Layer 4 of a small transformer language model trained on English Wikipedia (10 layers, counted from 0, width 128). Numbers have three digits each and are written without spaces.
A neuron adds its activation times its output weights to the MLP's output. To switch it off is to set its activation to zero at one token and run the rest of the model.

Output weights of the MLP neurons that the questions are about. A number n stands for (n - 500) times 0.00048.
n7: 598257714306496500423477301794935371735500207812702478544345451600560616438453640488553117613483612643632572418480715587571121523345455463557287522773544418406357543777529458372551467298712484641546686357474457489672475484635537311640874709551461433558568350555448449526424465492419673474559464732669428439529505546479572613438553269414821627414395377508547591464354471209479598680482
n25: 711530467480525339458465396428467324634454523437464737533453442572452688257500651599442713678369541296604293419362524539542397597374538466741268338532321472423531210513598369744500562443297454385385465532421227401326674298353423251551646465252277303695576530564624396422670316445471453549393711643263451593288554488230601798601479607329637257563687576527548439643662438571643644512504
n28: 657379303495628467679282614602679522658444440390458219387085486393573199380681345626674294599455120449628568711491368362639396777662570526341500384468958477555658500456384468414454576412746722539525300532358569565777369577491438481471534585465305217651450718346873697511742672584611661435369476779397763657553589558704685213602457458469363317398391441545275300543579180424568445459603
n34: 430575520292496460602525583407529516446387309474244434545572450432662485463729557580553753242371837597500228458607524469252258347457248768654484319536504351632454536124504598597603548516512342424450253575426520489368473615617431598471611504517444695357461696445400707274605439562646479684590533202536388386256616473516615582770492447389234514469541457627651440633416612815669606544547
n43: 266508409436609595542347608022317382546538451425524563302886420362673576344382411500347471238460626500202400414260480633513575544409546638327291435597299627419531710230598556681343469227450237393511504532234387397646548425578608325456459374648435445563408270436568556437610348367555474427639602323639390259539363571704534378449605471441379514675500456762488353513739547407604522553496
n70: 654475468573645419485568639401446409278412610460352367540410484437438558427296597461387468622466461378516627210421846723581456581679593334437473681496326575523344453413636235453313363492352581649872644446388508418641588478354552352493587538281712524248828662608576527415277587500488628465400492304417617427661250534404533363477516409217524575569367458296574681459590489496696582613649
n106: 616614606517531508636603556655504508518541382296465563562494487667629593256338745334292444530406496877470410399665611454635277216314251360460362714448442360387244552335639650662344557517446328675574575521491344287348517290276711701677508542790461586466530553453496340463773684607849459679304622585518293371525573395342520542819406451205687322259545436521509762450491554571432623613768
n144: 630551410673454188588485609584573436591121546524239710464631281409215673450482466746839334638439425487649408735467522483555482442496639579482351611640454562376391302416479300438456713527564342318567883561436377605460413516576327350540766436481731436555709325231500689606686473435468378203535680286603318568635830372670364582743527478333727575691575504491619335284739330573713532699523
n167: 541346787478593650504592530266510522457482391424413426465723624473526757398519500318199535574530579344429441480608604628551797471368425582473437545534317621387604609464380700577440372288558571424483219700450455464244592514450486523428493295585417684696485628463531612382616477424551221500157496314637630347334382525693367306355566496521496645504330496605541716422579409463286462587256
n169: 268729320612457702671493517465469349334516299585466504406435522624412531622572544247406465368624546530328608169395314622579526794426552520679554551538448432572640605362655521633848431770500294478414550442327425762475541320734448552397512541609348461573554556318054374703464555365509527323541535500764279458363693463546465439553691598589655610551448334398525597439627610482326152357196
n188: 342328380479101607631419508863469508713425343562429747440403591681517343439318709293579411414323496424571483647593525243600569326627660432624496521458583487517548483513447380567383730728716100549564477583634387467315624789423608621496625553695415461569583540761570387535488143573601580736648487480419476699287627557562598680602383500463543328309345562305651398434188549436376666391545
n193: 670470631468479700393641242487626449483663319570432479582619483356364481345387620430133651567413702451268599603198421543462566597668558652549616480460429504532527359394590548680756355306665561538575640156248400641331686567590347426387586567543545722314381466734650680122368345276567513605603567414650395425462544593405316598516475504522347271625489492341624634592411531764460603496521
n195: 449407632496534550507464434527394630757668670384544443564738745553302600535522401426348661311475660328552336429761631457638394771284592521346445500666393481500380659159626577769260423545530451461513580515500684406570569428729535546530565309512519639332500559555562592442503481392558276437638427503781410427514268525485531576590351474446519357529524420360378545542326539301806622393413
n200: 865181377447638796652449425552677617611626257302348260382431583356442554467374590406530416285509320852358571538699531777834541510452530453604438487522454554639623371595340615533513476635261462694524621386606558218603531612500581491593488613500383384608491323509463367247710608353519240504588640704685550308205408712575542456552606255714436464540707535379406694705254591133518451692771
n211: 405446482453376496557613394564631400500646411552556393592145473589278432527296483469486146226424340570543755825628402563286363585483459602749466617573527635457451367514375432612440853496372549582634790623252406417172424504491475473098476395203760446562521634644532573676544391520392655526694684652474544747438807271513636596692540264490584740505520657404496261590465741547737725422555
n232: 483228442579563359697256374679539711627540619731519359495555583348411474637761446267505611542458656419495439164469681642490224495238748746586233248486598172405424585945372803636265407519539295440433490389781618570344435575438932485496452734658367436277337629556522523631469758535308405396301648337371354427238437660305284601486573514521568226542531481454250790421524482345621647420595

Each question names a token from some text and the token that comes next. It shows the activations a of the neurons there, in the order above. A number n stands for (n - 500) times 0.025.

Then comes g, the gradient of the next token's log-probability with respect to the MLP's output, scaled to length 1. A neuron's effect is roughly proportional to its activation times (output weights . g). A number n stands for (n - 500) times 0.00078.

" known", then " as"
a: 490511509505500490515425556479495472516478491500
g: 509476648597521666580560428503558637425490406476481617620408486453565374437490383772549543481429522546316546302596505568422548334588575334686493524606709314429518716531676614535540415231480584653562330377644587554433639729296486390489536503417347240449517413517463385431492565431450395635417382616566353449496395441461608470671323397734281464420706376482370518482498526510593809484682
Switching off which neuron hurts the next token most? n144

" Cou", then "che"
a: 485487494514511504440491565498398502521500504503
g: 602636435454566466532478770399364545329425463557634320599459435352612534538631456448345591741561429764608528679435605485498604548449337490317548528505240573387456491667519534475513379627602556578531533493786529491568331380659524388522563588435551318785331483305642352496363418540515204646571577433449398534594383434548472531442539552554610519374581433411322610219594500472475593578295
Which two neurons, each switched off alone, lower its probability most, in order? n188, n167

"=", then "J"
a: 493489496511526486500500517519500500500644494521
g: 455409806385491476480538463539450613385568510430485577452357517639438500364625807554522546400584501447483564592590436567551594742548572674412439552325614349695359433535474452316501285419439566436443530774409415434649561466308346785626486609500414640578459338373439328565601464620505515527615493646510386537447428688611400506708430530576532313258321670549630388431649336495432431671588
Switching off which neuron hurts the next token most? n200

" Wh", then "y"
a: 501511497505494488491508570506494512582508499482
g: 546438576531493540736361511348564352471545401498424454356701481525492553620539551525467365621380490517402518475441580502469623565536455508646645464317409500473798478575700796430476460584728710474564727637412368601629479474561521355480602480348515567280424179520679447694608520485544418467462672377453579421542447504612544497559746469796252692555381624486543526595424451502694458356490
Switching off which neuron hurts the next token most? n167

"\n\n", then "To"
a: 491496509523515495523481627500443470536497503609
g: 542701483677597519540616609488389606482572677445604496340544411570494517468611481626521430377508457337612483702501417588435361559687289499479416630410601683377738397580681536496462554585467696364571618527469640392592626332429454491499638678506617398537305279554554691299389425617578375719353604498576527353542497563630336560421589422660520642769604364687514430386360563580301450404646
Switching off which neuron hurts the next token most? n188

"ence", then " of"
a: 386508553701610504491509491491504523499484507490
g: 496686566534273296352558466421588463385507520412458479548398723390594488902675429564527369331516699719614559548437321516737205544497673316472532561427496654462431558442587544521571384545578450469646688489414628448465667598570340485523441461364384638485479488434236755466325559477533457427453364357337377501429622502375534376499597652477640420360431425508555398491418507538580563610384
Switching off which neuron hurts the next token most? n34

" of", then " iron"
a: 498500499523515505502409596551500512495490571508
g: 597348772519594353579582482727551609459347553561570546615486518288671565550523463485683567346532529801655392504438596453719515263430262467389645361560554404438561348283365583461420590326466541469604349429581403449367247412375417360623619451641547681696462618425463372539552377518335413542409597550368488444415484632481472491647624380446337517427377452590519339543601444557588384589693
Which two neurons, each switched off alone, lower its probability most, in order? n167, n34

" of", then " down"
a: 468510492517516526486387493483492530497494523533
g: 418497500530409473521415452463604488462455560353611385573645573466429608337400349555450555413511589549508354292539447674449691559324358390409344288528508399617540539461355521435497807548441363545470659546611420437319507430385510367505385334143567658560757234514589643490630383416463580526635774624445349524530641445436507629487522527481520494659462297421334703538593651507652558362358
Switching off which neuron hurts the next token most? n211

"ization", then " in"
a: 507498487505501496505512500498486501501532496480
g: 550677600411536410447632552603718593609611533355299562559532754385534471433528544479334566460387361681436313438412512539604648578518336521728540514397753499472376430522518391341479393475617469531435543260391377560380456407417599565378572522397483616664563287561868518386392580442460472690277509534810484406611507547434521658526504530501681604603639432395532428540498552380479692711581
Switching off which neuron hurts the next token most? n200

"iche", then " river"
a: 499510499510670515532498493508503500507502515523
g: 605344455576601702562643368430341782637426730605485606567653369473560699586406458512637390332529414530522320283377605507503559597665551734626504543445474466546562323670490430556436346568547400532528275357601577468345704565461611358494621481364374605410217527483534306735667455495452541687450502423558477457448323587560379634470343630467508638534492422576490598627513643409645623551395
Which two neurons, each switched off alone, lower its probability most, in order? n43, n232

" safe", then " circ"
a: 513509543494514479499500505449502494485482490505
g: 513553491481601560498454561445334504661682519519687593568665570471536596492424443489326444233530650396456548655585472598237521431639471377481498408380344606525577473527621694548481441629547434471284397521537535437525284565612522658512396398402681793492401287552567550448640656695550444800662448615441465459464548731470483575360436627228635505588609424526553592597381552781504638445671
Which neuron, switched off, raises the next token's probability most? n28

"it", then " their"
a: 504512540829512508512507494488508494505472602480
g: 536615447418333490520496473432619356480405215396404514548537705434385507403476425527593381473535598432536546442806370371307684578705666439778628381676568522510315516492488439545630658565318415419518439575489554603582633557477277476592546388522400610451582560678604593479547618489576599554613227482397392430474612458456614520494507501828391629385619595467669597350770613465665604566564
Switching off which neuron hurts the next token most? n34

"J", then "ean"
a: 496488497522497428506497491504501458466479509509
g: 498514620459485721584482435547368515722372470544325611445501593310598491458430542456446439409608607487239498548459712596480616423641486801325593461213607624489500527599591643582431807642348438456408423409547532525432348638581430615629574497300389557463394476496522642462716490627556280510539524436528718435545511537570690421662696496521587444459596278474567570753437371557304477560369
Which two neurons, each switched off alone, lower its probability most, in order? n70, n34

"e", then " R"
a: 500515499503492373507502500503515517516503314511
g: 420577390454345303428578450701506574639663508531395411396598449489520516541457316621457450525627663362582645386455235262449499403702593442356555576462513500611631311376303321529573291549520474291433356423471644468516492388445637507405533447391409604640598626514371568589459601653364597405421378449579323512387548666640446479705500501772340651479467422669654353541519566593625423254350
Switching off which neuron hurts the next token most? n70

" him", then " working"
a: 503486511505495498501504480644496511524488493495
g: 599696329582320355398672417493672494762610489457542403391454473368468585357581390296524407377395451534382418646586374529461574578348429695595480440536428537637585333367283587512549601574522395303466660412471532438574305355580620583340456604499610550552423507765492450710628564443464586447328539293567390575540646381323366565519732514582327586250566559573576482678576523546713580418451
Switching off which neuron hurts the next token most? n169

" Allen", then " Sa"
a: 499439498493501504507496491504469469494501505503
g: 525503477461453537563558371289321535512640554520497442495627692451376537687505633524392594270564529435634463444501471383456495616793617483416693512555421733635696526500315527685648346489551737409499305540502548537759508562580563361609487515580518725623431533297329535557326557532482572530481593531550424522375508409518273608574535213683644716601397553506528456400643567629526469234430
Which two neurons, each switched off alone, lower its probability most, in order? n25, n188

" zone", then ","
a: 502367504491501503548478514512500492529494500484
g: 576646557382493508377646442627671469418702505397331476492433743412445409539355479453165557621564573581517434494573416442821437622532363481497462728323653519547414533537576453556487349702563271408490669373430379456333507405446535494476551648419571671629587307596804453364579449432646455489443338620697483448525345437503533518590508478523518476650518448514569448479398536365456532877643
Switching off which neuron hurts the next token most? n106

"\n", then "-"
a: 510504505513509542496494598493401500519491500537
g: 477511495386541449496468579463530458619397491561630546487501698440548409389452366437419534474498450941461442409644408471464411561500494714521368373516338440476633741679426605446632542580590584466272461413770364520424336736892626425581532394506549476575437597540443382601451243494398436366384536538509440466579818398439607581503455495399459549434359569499486755644378510359562567394538
Switching off which neuron hurts the next token most? n232

"iche", then " River"
a: 500507496512669517540498492515499499506502507522
g: 598373420691467735684586238419285665606517717678409623339651434372505664703510550462583353385511378486545328296354503531592482498551521601516484485597360566503537387691547373468437201593615263616578303568505609419453704569451609355522600475462436507503355507518420520560579413281515411619391504389513429267425330491601424483498347652541542675619603533535388450606507588427694519501571
Switching off which neuron hurts the next token most? n43

"s", then " Mountain"
a: 480514491527503500502500499532513500514497517504
g: 752471383468648444563308562250399520580374481357669495469679456553303473489485411331623596430612628547580302392463329563497562506505336598503525499473328476491368652655609360448567386555518507631228549418505697400583586533660423506493310551549214606516436349508453423522570417495723507517433766342313367376510535506587635518520481651637409677421663220483401496631431371378495513405442
Which neuron, switched off, raises the next token's probability most? n211

" of", then " December"
a: 497482499509521501501465554535501552498485519510
g: 347491356445538633510422575562354453708547586573584524487528595280448627284569372543572250404603487441371314378437404618633490541613530428234427339530495523609396372494448306342385370373511505514417420533460289576632639471680589639522589178462489337579491439550495644405567506675406579249594356413620347492433522406522514618386275541355561548625384478279394548369374519624357467660563
Switching off which neuron hurts the next token most? n43

"-", then "east"
a: 475506466503499489595436457453508484512489480499
g: 368473602333231699564401409517556544619400439681562684346492482453401362653634508508462470451351656531540646638802633430381632607722421435597477527501561582587447676708596550496497437438466618532544395648592415693446370361519457558534575370416373580553477465503495645610309505429414518316428650362750540449422308256679494373565645417627518565396509555557322391449383585550539358256591
Switching off which neuron hurts the next token most? n144

"G", then "S"
a: 502495465497505498409517479513487497597498467493
g: 657668320370504499579356427518435470559579320379363507638495638685493677517463630356502311360366506425625366495564420503617457533507454457477297531610503540635468587313487649709373490576481449508337527596532587312641552585612347464593640367623496673438579565510596504542422757506648518583540290652440426425646517526529542710378538406515596314750554385653680410694635580818528305479517
Switching off which neuron hurts the next token most? n195

";", then "\n"
a: 488518507514507499569518486574498543499490494500
g: 746573406429538669527481389499479505314428459525433517601497465615242456658659620661250791532416433521580626451682593511543596261348329560502497384506576717460421537731407653407478391456494419590496632510399363516389410546459404475549558533426468588394475503552339322439343512615500489521488464757480788543634430487464690521458490558426448201621455417467334560580507342539249405611683
Switching off which neuron hurts the next token most? n106

" and", then " El"
a: 505500487526515481480493487712499504511461492467
g: 308492473389501577745499486501821573736466414719487515323584476410438296560587329353511571650460376515660564368612448554667499558470560388468402514325359572303403606411300546394582344388549492521452377671568722491638539383422458330556604411627437524457589457470500737347397591608440392444682419460381338547443281394649415380586573421531596386494300544415658304596565481630383460415420
Switching off which neuron hurts the next token most? n169

" •", then " Density"
a: 495493480508524509493500517386484503514476495513
g: 558419389282679455506576482440516496579506274536420604477454424568465502635587537502654409397368694384600517603579543556536753397449368421506379523543513519477415258576460503572489485407575442465675597230320281361520572551418588725560473608509429189525782407582332471410463481585412534504234568414450482400515506333358412291498730387632574622312429608525518278547505763489584560464605
Switching off which neuron hurts the next token most? n169

" and", then " the"
a: 500499482528513495483488491730504495514422478490
g: 473682440534238699493567413541526371597440452407419475638471615609646587591461464490483517556323508565544676625489375574521342532275570538580531713428553434582425452424569519567586895663401446377340570604287441533600487519156737521410488559334472473282492476490621562528403534181727470595369404431610559446473549459442631424365524645576446404685509563498702526451535614419549505550699
Switching off which neuron hurts the next token most? n169

" no", then " religion"
a: 496498448520511502477510496517499502475492502496
g: 531378434628332382496425459434550564513529433591607561448757469391397563641469352436573785578547570508318530359419327527522384287355376331731463544589499455482344448512564408611516564336388216529452471380502405546322536475345487477657500333560416659650341499526514590495491463595638353508700619425188425531480282460561599380593560599483373428274448677542319545399368676458367561289496
Switching off which neuron hurts the next token most? n28

" cur", then "ving"
a: 582500481506512493506493546503498482504501483516
g: 377561552651635671367442437505535461605646531645686501707499522514525664346555413631509330295367493628482416375453536352598484267518622471628578345333506501559635497619361623467402468680571639580726552194364499560364602560628406653641577638588436504437557670827657420361369638425478657535505554392607566575609502514378396349448501408539728432709512556420263508499453587502502526508432
Switching off which neuron hurts the next token most? n7

"gan", then "iche"
a: 503518491502634530496500494513514455509499508511
g: 368565455446238596211604640461536329230215426567876319495422440479454552765544454564600389468562648534659512490363568576671658560392369534555362373584697593500570528397393284502476575379337487562387531446591683557493302561320438600443546376484629259426427438490536538599361485692444537429364480618488427593503411429350413536614464520580417608506382590499598539535577400350466442524484
Switching off which neuron hurts the next token most? n193

" \"", then "H"
a: 516596515515516480500492503489498521497447504631
g: 622497482324244413472620549438487583416556552376620437366526437656631557669539607345691431598433279251530410535338569531353453419606397474250526546409665704664646525523406484273621365322443643370517367514376478350439523437565439422513523691575441569561466363738655411619472413474481558524502505734610493562558238747544391684551572451549458557498538536454454400665548527768520527307537
Which neuron, switched off, raises the next token's probability most? n232

".", then " The"
a: 439490498497508524500499649497447520518542500553
g: 510590218500549570468521462500326312472517485682488424324504504327493580332324551343396578441561561278776549391292312502326600576503546319503528572414270257474451545550485517565412622518516411431643414707557579561650491415437735500570272516393703492514637600594740489458567356411564405614553460412532455558529594442465399509388277420727470583577618437605382386421443523515632617233535
Switching off which neuron hurts the next token most? n7

".", then "8"
a: 494500517496518523503502482521504514481483499444
g: 391388624405402424476284607420530595605523495552540365577412476437437659389621436461516431521398642549526139457400469392571444664505567565423548458392478448626578338626563410636565597548594593439414398703725467500496676468433304413436488571613634542442582654321564410738414648668408462541423534272317514609465716440462600328545514581529690351590788586507644387508586443350595344637774
Which neuron, switched off, raises the next token's probability most? n232

" south", then ")"
a: 497502490507511504460349491487516507503494492521
g: 418459451417595440494582596461570414389659456409265418483647371596461305498448381458443432635663526233326532522602652503464444541403663480424597441378512661300541504459379567716643536391370339540652393463339572402592501351235517580533355445503629505468455512440735389209542474548681564486540352343594440599492219446579478401584761277345464339608562450526535489424438494608476498752395
Switching off which neuron hurts the next token most? n144

"ening", then " to"
a: 361503464621499493495477491500474613511530602530
g: 318490405440534577540506521567529551649375630540458540557447517439506551460670654300497456591317369832375467411542569543547346468439277427226521493462505350441590337382468494473449453469504549625594792388620336446355493389459537660619453536466496789645516552484451467720493583449452328460353511412783495505443363379587427476559271508269368312550589708353500654352512419527336361623491
Which neuron, switched off, raises the next token's probability most? n211

"rid", then " reference"
a: 488517384515527439501366499490511485497493506509
g: 658449487361391366443549615484494398367526655591576441238269648524467420595505287533743306378461441318619568537632574632694524477483618514500397353575487556563429272644455473378536556700712476745364502389411630414352534416597586490537536443524595601512400448622564447508446644403422591622635483684748493643495677639564391638423342492400531616637506397604656539577335553434536444199581
Which neuron, switched off, raises the next token's probability most? n28

" The", then " strip"
a: 500510502503507482499483602490453497541524495521
g: 411440555667593408545540496442435312592604580505633693384453546570439616513414593474511781478576382510428619332503599243276364308574487459621655493515380300464653607651502464709300624497554668588560511549719731590470446440418544425415447313457561523370522573592552394526528272636636470614523354377572567582363576465549399490365374753253520321596452637724575450492490596619692459472493
Which neuron, switched off, raises the next token's probability most? n200

",", then " clean"
a: 441503489516513504515496484566483500501497501502
g: 525461479506365399272557481447616823553491610589532495458449473358572412442548305594546513528427552328219432325388526369463631461430393227556542558429633566569589517668500575495339524426709447502500596376546430578597549478651509294446568329520436453548568468582504390673595274327273511571447507760283307368563722578341498498367580570308630556312405537676458505570476347674585454588427
Which neuron, switched off, raises the next token's probability most? n7

" report", then "er"
a: 500493498513503485505515482500520501628478500501
g: 507445592353510496530495409497607221452277479384272467621395531285487483636462615508481419396473425735651703699581626487540759405468444654605742469526749575414641593577620495536653337456496523474348551356526331441427352421456789411330278593551496550578627455609483382633482518320451538388523220408469463584419528480474516532609497619602613639361631608450415587622338433382432442440476
Which neuron, switched off, raises the next token's probability most? n195

" ran", then "g"
a: 498509501520500495497492491713509494555489490495
g: 641440684600577321374405579677406477393656363629470608646442353598496583592478352494396412532439573420722495547459449446581339446544612504346446601688348503513431666701707390474435367412506508600537634639630734438415546677430664680520445319643506578511737598497264238542463333535615559438460386690486471523411545361514312374482444582783512476661521435627536508587462430363375557625634
Which neuron, switched off, raises the next token's probability most? n169